Layer 2 of a small transformer language model trained on English Wikipedia (14 layers, counted from 0, width 64).
A neuron adds its activation times its output weights to the MLP's output. To switch it off is to set its activation to zero at one token and run the rest of the model.

Output weights of the MLP neurons that the questions are about. A number n stands for (n - 128) times 0.0039.
n0: 132, 121, 168, 166, 151, 117, 95, 117, 121, 84, 76, 128, 174, 152, 152, 127, 146, 72, 158, 127, 107, 126, 134, 132, 88, 82, 122, 141, 158, 92, 122, 85, 113, 80, 146, 130, 147, 68, 129, 115, 117, 154, 170, 123, 143, 96, 136, 156, 112, 108, 112, 127, 151, 109, 120, 82, 153, 134, 109, 101, 150, 132, 173, 143
n6: 120, 140, 145, 111, 71, 80, 132, 96, 172, 135, 81, 166, 108, 169, 146, 146, 113, 105, 83, 101, 133, 84, 147, 146, 92, 111, 152, 89, 156, 185, 133, 102, 120, 86, 112, 132, 90, 192, 71, 107, 137, 145, 81, 151, 146, 153, 119, 109, 152, 54, 166, 181, 146, 151, 138, 133, 141, 164, 95, 72, 54, 104, 182, 123
n12: 145, 121, 78, 169, 161, 185, 85, 102, 135, 94, 84, 135, 71, 148, 150, 111, 134, 41, 148, 110, 146, 149, 156, 117, 137, 81, 187, 153, 152, 83, 103, 139, 121, 145, 76, 151, 137, 156, 131, 132, 138, 114, 118, 134, 149, 115, 191, 145, 128, 153, 98, 121, 131, 66, 118, 113, 129, 129, 121, 129, 123, 135, 160, 87
n16: 123, 147, 129, 149, 143, 148, 107, 132, 171, 127, 125, 114, 131, 133, 122, 100, 122, 136, 125, 162, 139, 171, 163, 125, 134, 130, 170, 82, 75, 75, 54, 150, 97, 149, 145, 104, 141, 126, 145, 134, 98, 154, 163, 85, 119, 146, 141, 116, 90, 109, 93, 111, 105, 95, 103, 86, 130, 162, 121, 162, 129, 216, 116, 118
n25: 133, 91, 94, 182, 214, 158, 36, 96, 145, 139, 114, 154, 125, 92, 121, 145, 121, 69, 174, 132, 89, 125, 143, 120, 109, 180, 131, 80, 125, 118, 202, 139, 176, 120, 148, 151, 119, 144, 135, 133, 116, 108, 124, 93, 120, 117, 163, 156, 64, 94, 106, 145, 125, 125, 149, 154, 109, 147, 101, 120, 76, 156, 138, 134
n65: 134, 92, 164, 86, 133, 143, 144, 214, 114, 143, 162, 119, 92, 107, 126, 120, 136, 106, 157, 114, 93, 95, 104, 129, 163, 80, 162, 120, 182, 133, 108, 160, 142, 167, 60, 191, 135, 187, 154, 129, 182, 76, 114, 55, 101, 173, 98, 144, 108, 93, 126, 138, 86, 138, 103, 108, 109, 142, 132, 124, 124, 105, 159, 107
n80: 110, 167, 197, 78, 172, 156, 116, 148, 101, 122, 177, 168, 159, 132, 102, 90, 114, 103, 143, 163, 124, 110, 137, 129, 97, 109, 85, 159, 142, 97, 78, 158, 119, 123, 156, 87, 183, 123, 142, 118, 153, 200, 135, 138, 104, 159, 137, 118, 94, 120, 60, 91, 103, 108, 143, 143, 89, 136, 85, 96, 109, 140, 132, 108
n139: 167, 181, 136, 134, 115, 116, 117, 110, 141, 168, 161, 137, 160, 137, 125, 162, 75, 231, 105, 116, 151, 165, 136, 146, 114, 145, 108, 92, 41, 109, 101, 138, 124, 127, 160, 207, 157, 124, 166, 87, 147, 136, 165, 86, 94, 84, 167, 108, 148, 129, 120, 114, 108, 158, 145, 142, 125, 120, 107, 103, 127, 97, 131, 130
n148: 154, 67, 133, 120, 123, 148, 142, 139, 161, 104, 67, 128, 114, 148, 161, 104, 93, 39, 102, 156, 145, 126, 114, 151, 160, 60, 179, 138, 138, 156, 141, 114, 156, 111, 97, 120, 133, 153, 142, 116, 124, 139, 126, 124, 110, 130, 68, 177, 137, 168, 152, 111, 115, 89, 159, 127, 142, 91, 68, 142, 94, 151, 96, 107
n180: 131, 132, 77, 145, 250, 103, 133, 139, 152, 113, 128, 79, 55, 118, 127, 104, 113, 167, 97, 125, 64, 144, 143, 123, 151, 156, 124, 131, 125, 108, 125, 133, 138, 81, 91, 146, 110, 124, 131, 110, 128, 145, 139, 127, 116, 122, 108, 114, 113, 102, 123, 230, 141, 173, 180, 60, 100, 158, 174, 127, 149, 116, 137, 182
n186: 111, 167, 138, 46, 84, 156, 139, 129, 173, 129, 115, 132, 147, 143, 143, 64, 123, 104, 60, 126, 121, 100, 121, 161, 149, 90, 68, 85, 140, 157, 128, 118, 156, 149, 150, 134, 76, 129, 136, 150, 136, 126, 123, 168, 172, 109, 97, 104, 163, 135, 123, 85, 121, 94, 87, 165, 136, 139, 73, 75, 66, 84, 123, 107
n201: 127, 182, 109, 187, 183, 104, 146, 168, 99, 124, 97, 105, 112, 83, 122, 180, 149, 179, 117, 136, 118, 76, 114, 158, 111, 97, 143, 132, 131, 121, 194, 117, 118, 137, 144, 97, 167, 142, 103, 91, 131, 81, 89, 131, 110, 128, 110, 87, 77, 150, 171, 174, 140, 154, 80, 166, 108, 131, 75, 128, 128, 124, 154, 130
n205: 72, 224, 156, 113, 135, 110, 108, 114, 119, 95, 136, 149, 162, 162, 99, 86, 116, 160, 175, 166, 127, 106, 93, 167, 147, 139, 172, 155, 77, 100, 62, 166, 139, 185, 145, 126, 178, 149, 159, 112, 105, 132, 169, 117, 111, 137, 125, 111, 162, 194, 154, 106, 190, 90, 141, 170, 213, 110, 155, 79, 161, 131, 119, 164
n231: 114, 102, 130, 159, 122, 79, 135, 61, 129, 91, 121, 164, 124, 106, 110, 130, 123, 51, 117, 112, 136, 106, 61, 135, 152, 94, 102, 156, 166, 136, 106, 87, 136, 78, 107, 95, 103, 143, 93, 127, 169, 127, 153, 149, 127, 172, 129, 118, 166, 134, 141, 99, 176, 157, 134, 109, 61, 134, 180, 148, 142, 120, 168, 115
n243: 83, 129, 120, 104, 68, 93, 119, 128, 102, 114, 123, 139, 123, 149, 135, 157, 124, 178, 23, 124, 177, 46, 124, 161, 92, 104, 99, 106, 148, 140, 140, 134, 145, 196, 171, 126, 96, 150, 182, 141, 161, 200, 105, 163, 121, 202, 155, 173, 140, 124, 180, 128, 99, 137, 90, 162, 167, 177, 193, 127, 199, 131, 107, 154
n246: 136, 132, 143, 147, 194, 134, 126, 140, 125, 106, 186, 73, 147, 108, 65, 106, 107, 130, 140, 148, 107, 138, 194, 117, 156, 110, 136, 78, 181, 108, 122, 134, 115, 116, 137, 69, 125, 135, 146, 129, 128, 83, 166, 102, 109, 110, 158, 144, 89, 94, 142, 159, 144, 144, 110, 154, 143, 137, 89, 150, 114, 115, 62, 143

Each question names a token from some text and the token that comes next. It shows the activations a of the neurons there, in the order above. A number n stands for (n - 128) times 0.075.

Then comes g, the gradient of the next token's log-probability with respect to the MLP's output, scaled to length 1. A neuron's effect is roughly proportional to its activation times (output weights . g). A number n stands for (n - 128) times 0.0037.

"he ", then "appointed "
a: 128, 127, 102, 130, 126, 128, 122, 128, 125, 130, 118, 129, 128, 127, 131, 129
g: 134, 134, 84, 130, 146, 125, 82, 84, 204, 148, 136, 180, 100, 87, 113, 172, 104, 165, 129, 160, 108, 124, 120, 125, 140, 77, 83, 101, 135, 166, 112, 152, 134, 144, 128, 135, 110, 158, 100, 111, 79, 124, 149, 117, 116, 122, 114, 76, 108, 126, 147, 159, 186, 105, 52, 40, 41, 90, 148, 129, 128, 71, 94, 113
Which neuron, switched off, lowers the next token's probability most? n80

"in ", then "181"
a: 127, 128, 127, 133, 128, 127, 133, 126, 126, 126, 132, 128, 127, 119, 128, 127
g: 70, 93, 92, 135, 89, 105, 145, 60, 130, 146, 103, 108, 74, 128, 153, 108, 112, 122, 87, 143, 123, 239, 127, 88, 113, 108, 133, 135, 69, 113, 104, 153, 123, 134, 160, 169, 98, 132, 141, 107, 62, 67, 115, 157, 163, 119, 125, 153, 75, 111, 157, 107, 76, 108, 121, 130, 109, 83, 181, 146, 107, 118, 192, 111
Which neuron, switched off, lowers the next token's probability most? n16

"Partn", then "ers"
a: 128, 129, 128, 128, 128, 127, 129, 127, 127, 128, 129, 127, 131, 129, 121, 128
g: 125, 145, 137, 79, 133, 94, 208, 134, 120, 131, 197, 108, 101, 114, 105, 136, 135, 126, 154, 202, 140, 93, 108, 149, 153, 170, 151, 105, 96, 161, 63, 164, 79, 93, 87, 181, 127, 133, 77, 137, 136, 92, 139, 97, 151, 70, 104, 156, 91, 92, 93, 145, 199, 178, 95, 124, 111, 97, 119, 122, 116, 146, 102, 178
Which neuron, switched off, lowers the next token's probability most? n243

"% ", then "who "
a: 131, 128, 128, 126, 126, 127, 129, 128, 123, 128, 129, 130, 130, 129, 129, 128
g: 163, 151, 165, 111, 100, 81, 57, 136, 151, 135, 73, 87, 179, 164, 122, 139, 150, 98, 198, 115, 144, 130, 142, 164, 142, 130, 128, 94, 192, 106, 89, 88, 133, 115, 211, 65, 201, 113, 137, 140, 144, 133, 110, 101, 82, 118, 77, 144, 73, 149, 118, 125, 131, 132, 55, 132, 107, 157, 132, 107, 149, 129, 120, 141
Which neuron, switched off, lowers the next token's probability most? n0

"8", then ". "
a: 128, 125, 135, 131, 182, 126, 128, 127, 126, 130, 112, 128, 128, 128, 120, 129
g: 109, 72, 195, 136, 108, 138, 106, 29, 133, 150, 161, 90, 125, 77, 65, 157, 98, 163, 159, 102, 118, 189, 61, 149, 141, 158, 142, 148, 149, 158, 134, 118, 106, 124, 54, 167, 98, 144, 98, 136, 123, 120, 141, 128, 105, 130, 138, 139, 68, 165, 137, 136, 102, 120, 147, 129, 163, 108, 154, 74, 133, 190, 109, 83
Which two neurons, each switched off alone, lower its probability most, in order? n25, n186

"Hill", then "ary "
a: 125, 129, 128, 128, 128, 127, 131, 127, 128, 128, 131, 127, 128, 134, 127, 129
g: 128, 86, 119, 134, 121, 106, 133, 117, 148, 93, 109, 172, 147, 141, 125, 163, 144, 133, 108, 122, 114, 140, 147, 83, 178, 111, 134, 166, 41, 111, 169, 60, 185, 69, 119, 120, 128, 145, 147, 144, 69, 154, 127, 159, 158, 182, 141, 165, 121, 210, 149, 76, 104, 169, 96, 164, 102, 170, 138, 153, 95, 82, 103, 72
Which neuron, switched off, lowers the next token's probability most? n231

"they ", then "escape "
a: 120, 128, 117, 129, 128, 128, 128, 128, 127, 131, 126, 129, 120, 127, 132, 127
g: 125, 153, 132, 137, 131, 114, 113, 124, 149, 23, 167, 142, 115, 156, 152, 114, 148, 123, 114, 89, 96, 138, 169, 157, 150, 77, 150, 111, 159, 101, 123, 130, 140, 169, 42, 158, 223, 109, 113, 110, 124, 120, 173, 84, 167, 124, 116, 78, 159, 145, 88, 156, 87, 114, 199, 118, 94, 148, 96, 174, 145, 155, 128, 160
Which neuron, switched off, lowers the next token's probability most? n180

"below ", then "the "
a: 128, 130, 126, 129, 135, 124, 128, 128, 126, 130, 128, 128, 133, 129, 130, 138
g: 135, 137, 178, 168, 112, 118, 113, 119, 128, 87, 70, 137, 118, 134, 98, 120, 166, 58, 55, 87, 114, 187, 138, 154, 84, 145, 155, 79, 97, 122, 121, 196, 159, 134, 184, 114, 179, 87, 139, 140, 110, 119, 96, 189, 91, 114, 139, 133, 147, 164, 113, 135, 168, 121, 58, 117, 151, 136, 103, 75, 143, 154, 188, 114
Which neuron, switched off, lowers the next token's probability most? n65

", ", then "tr"
a: 129, 128, 125, 130, 128, 128, 126, 128, 95, 128, 128, 129, 135, 128, 130, 128
g: 164, 176, 183, 88, 89, 68, 91, 152, 93, 175, 136, 172, 126, 170, 104, 84, 124, 136, 164, 140, 143, 49, 126, 190, 73, 168, 149, 82, 100, 138, 135, 112, 116, 99, 137, 114, 148, 177, 159, 81, 118, 148, 127, 145, 142, 147, 124, 91, 129, 82, 103, 99, 106, 193, 145, 187, 144, 181, 143, 147, 121, 122, 90, 147
Which neuron, switched off, lowers the next token's probability most? n148

"N", then "oc"
a: 128, 129, 128, 128, 129, 129, 125, 128, 127, 167, 125, 125, 128, 130, 124, 128
g: 77, 81, 132, 113, 127, 111, 145, 120, 119, 138, 123, 96, 117, 157, 112, 109, 177, 123, 164, 106, 78, 155, 134, 119, 115, 142, 101, 181, 50, 176, 175, 195, 146, 149, 126, 103, 86, 155, 127, 108, 119, 132, 157, 141, 92, 138, 128, 223, 101, 130, 130, 116, 111, 161, 124, 198, 128, 103, 195, 143, 98, 126, 170, 213
Which neuron, switched off, lowers the next token's probability most? n180

"Comp", then "act "
a: 129, 132, 128, 123, 129, 129, 128, 127, 124, 135, 128, 129, 125, 129, 126, 143
g: 124, 175, 119, 137, 134, 164, 90, 142, 108, 182, 121, 104, 78, 168, 177, 58, 202, 130, 96, 99, 99, 133, 149, 160, 90, 144, 125, 161, 127, 68, 151, 126, 132, 119, 35, 87, 125, 132, 139, 135, 75, 145, 154, 141, 120, 112, 180, 118, 114, 125, 74, 154, 122, 184, 113, 72, 143, 130, 183, 145, 126, 106, 177, 93
Which neuron, switched off, raises the next token's probability most? n246

"West ", then "Africa "
a: 126, 131, 125, 128, 130, 127, 126, 129, 126, 129, 130, 129, 130, 129, 131, 131
g: 100, 150, 102, 125, 114, 148, 134, 207, 92, 95, 97, 177, 85, 144, 173, 173, 125, 93, 136, 130, 106, 178, 150, 120, 73, 97, 162, 189, 149, 100, 128, 144, 115, 120, 96, 109, 162, 152, 90, 160, 140, 150, 102, 149, 75, 145, 172, 132, 159, 187, 108, 87, 132, 119, 141, 134, 167, 88, 99, 46, 106, 188, 118, 182
Which neuron, switched off, raises the next token's probability most? n12

"ow", then "l "
a: 124, 130, 129, 128, 127, 128, 129, 125, 132, 134, 124, 129, 126, 130, 130, 132
g: 155, 66, 162, 80, 76, 102, 129, 59, 108, 124, 121, 196, 133, 89, 147, 124, 104, 139, 153, 83, 138, 150, 195, 139, 166, 103, 136, 136, 178, 162, 148, 148, 165, 88, 131, 190, 113, 119, 175, 149, 168, 182, 109, 113, 112, 150, 126, 136, 66, 176, 89, 121, 146, 79, 83, 129, 122, 83, 109, 140, 92, 116, 99, 172
Which neuron, switched off, raises the next token's probability most? n180

"power", then "\""
a: 130, 129, 127, 118, 128, 124, 130, 129, 128, 128, 129, 128, 129, 125, 84, 129
g: 127, 133, 202, 128, 115, 108, 167, 98, 117, 91, 57, 101, 113, 74, 120, 168, 87, 125, 221, 92, 155, 106, 77, 115, 99, 99, 52, 122, 127, 147, 129, 112, 94, 104, 173, 119, 117, 70, 126, 74, 130, 178, 122, 149, 165, 140, 68, 130, 54, 108, 119, 125, 161, 130, 143, 134, 131, 148, 168, 129, 148, 121, 116, 113
Which neuron, switched off, lowers the next token's probability most? n16

"householder ", then "with "
a: 128, 52, 129, 127, 129, 129, 131, 141, 124, 128, 126, 140, 152, 128, 128, 128
g: 158, 81, 94, 201, 136, 166, 89, 160, 150, 142, 110, 146, 150, 172, 106, 141, 83, 83, 123, 96, 118, 152, 88, 110, 95, 145, 187, 144, 101, 145, 127, 127, 152, 127, 144, 158, 154, 190, 161, 150, 148, 150, 57, 122, 94, 148, 120, 147, 163, 106, 129, 85, 85, 112, 131, 192, 66, 65, 63, 102, 107, 105, 166, 105
Which neuron, switched off, lowers the next token's probability most? n139

"States ", then "Census "
a: 130, 130, 130, 128, 128, 126, 129, 128, 128, 128, 131, 124, 130, 130, 129, 130
g: 142, 113, 172, 110, 97, 112, 82, 106, 137, 195, 153, 147, 136, 173, 133, 154, 85, 125, 72, 147, 127, 95, 137, 111, 124, 128, 116, 129, 90, 145, 75, 125, 146, 114, 63, 101, 190, 162, 130, 115, 122, 179, 179, 87, 68, 112, 97, 148, 152, 205, 132, 158, 151, 151, 82, 79, 86, 62, 178, 153, 102, 123, 146, 104
Which neuron, switched off, lowers the next token's probability most? n201

"constitutional ", then "cou"
a: 127, 128, 125, 129, 126, 130, 129, 128, 126, 128, 131, 114, 132, 127, 130, 129
g: 113, 44, 97, 123, 108, 96, 69, 122, 98, 143, 132, 131, 120, 161, 72, 152, 128, 76, 135, 154, 176, 154, 126, 124, 172, 105, 123, 100, 114, 148, 103, 137, 125, 36, 115, 161, 132, 78, 104, 152, 141, 156, 76, 70, 167, 107, 118, 178, 103, 144, 160, 122, 155, 179, 135, 107, 193, 86, 176, 144, 76, 98, 139, 133
Which neuron, switched off, lowers the next token's probability most? n201

"is ", then "in "
a: 128, 127, 95, 129, 127, 127, 130, 128, 124, 128, 126, 128, 135, 118, 128, 142
g: 147, 91, 81, 148, 114, 52, 130, 112, 204, 166, 168, 126, 91, 159, 123, 189, 127, 132, 135, 95, 138, 124, 154, 104, 169, 186, 158, 126, 125, 154, 122, 90, 123, 142, 142, 110, 74, 161, 143, 125, 109, 81, 128, 65, 67, 110, 114, 116, 134, 103, 170, 138, 86, 97, 170, 145, 110, 81, 134, 209, 165, 116, 84, 95
Which neuron, switched off, lowers the next token's probability most? n12

"un", then "sanc"
a: 126, 130, 129, 125, 127, 128, 130, 129, 124, 132, 130, 128, 131, 129, 124, 135
g: 118, 192, 117, 171, 155, 119, 100, 94, 139, 114, 127, 147, 136, 147, 132, 100, 166, 144, 138, 185, 114, 78, 28, 140, 131, 160, 81, 96, 110, 133, 174, 192, 84, 169, 162, 137, 136, 110, 138, 159, 127, 169, 116, 121, 117, 188, 107, 129, 147, 126, 133, 137, 75, 120, 156, 107, 189, 28, 129, 145, 114, 137, 97, 94
Which neuron, switched off, raises the next token's probability most? n246

"ards ", then "appear"
a: 128, 130, 127, 127, 127, 126, 129, 128, 128, 130, 129, 128, 131, 126, 132, 128
g: 106, 114, 125, 155, 125, 123, 154, 119, 96, 95, 163, 166, 128, 65, 125, 110, 139, 139, 90, 136, 136, 160, 144, 171, 148, 77, 94, 103, 137, 115, 65, 99, 62, 148, 128, 89, 134, 85, 156, 136, 182, 190, 188, 111, 130, 122, 96, 200, 93, 129, 130, 145, 146, 161, 144, 116, 201, 135, 150, 144, 176, 94, 214, 104
Which neuron, switched off, lowers the next token's probability most? n243

"be ", then "form"
a: 127, 127, 101, 126, 128, 127, 134, 127, 124, 128, 129, 130, 129, 125, 126, 132
g: 156, 93, 141, 126, 133, 132, 72, 116, 125, 129, 136, 95, 112, 162, 170, 133, 152, 183, 94, 159, 138, 168, 51, 37, 119, 161, 97, 86, 30, 104, 136, 158, 84, 109, 104, 103, 93, 127, 154, 163, 134, 117, 155, 112, 79, 173, 100, 162, 124, 93, 99, 152, 154, 161, 126, 111, 173, 156, 128, 136, 97, 185, 137, 146
Which neuron, switched off, lowers the next token's probability most? n12

"her ", then "as "
a: 127, 129, 117, 130, 128, 126, 129, 130, 124, 125, 129, 137, 131, 127, 122, 130
g: 124, 189, 98, 145, 113, 38, 123, 162, 183, 171, 131, 177, 82, 93, 117, 178, 100, 140, 156, 147, 74, 91, 149, 120, 177, 172, 118, 186, 99, 157, 114, 92, 166, 167, 138, 108, 126, 121, 176, 126, 124, 153, 124, 113, 143, 162, 145, 142, 114, 139, 118, 137, 102, 86, 178, 144, 136, 69, 154, 171, 187, 120, 71, 147
Which neuron, switched off, lowers the next token's probability most? n12

"Historical ", then "population"
a: 128, 128, 129, 127, 126, 127, 127, 127, 124, 130, 131, 128, 130, 128, 119, 128
g: 124, 101, 152, 98, 139, 92, 68, 178, 192, 170, 99, 87, 122, 191, 111, 147, 137, 63, 154, 148, 133, 70, 120, 138, 146, 98, 165, 182, 129, 162, 125, 161, 69, 111, 100, 91, 160, 139, 125, 92, 120, 154, 163, 134, 32, 144, 121, 86, 136, 116, 100, 127, 142, 104, 92, 136, 154, 152, 173, 109, 97, 90, 133, 75
Which neuron, switched off, raises the next token's probability most? n148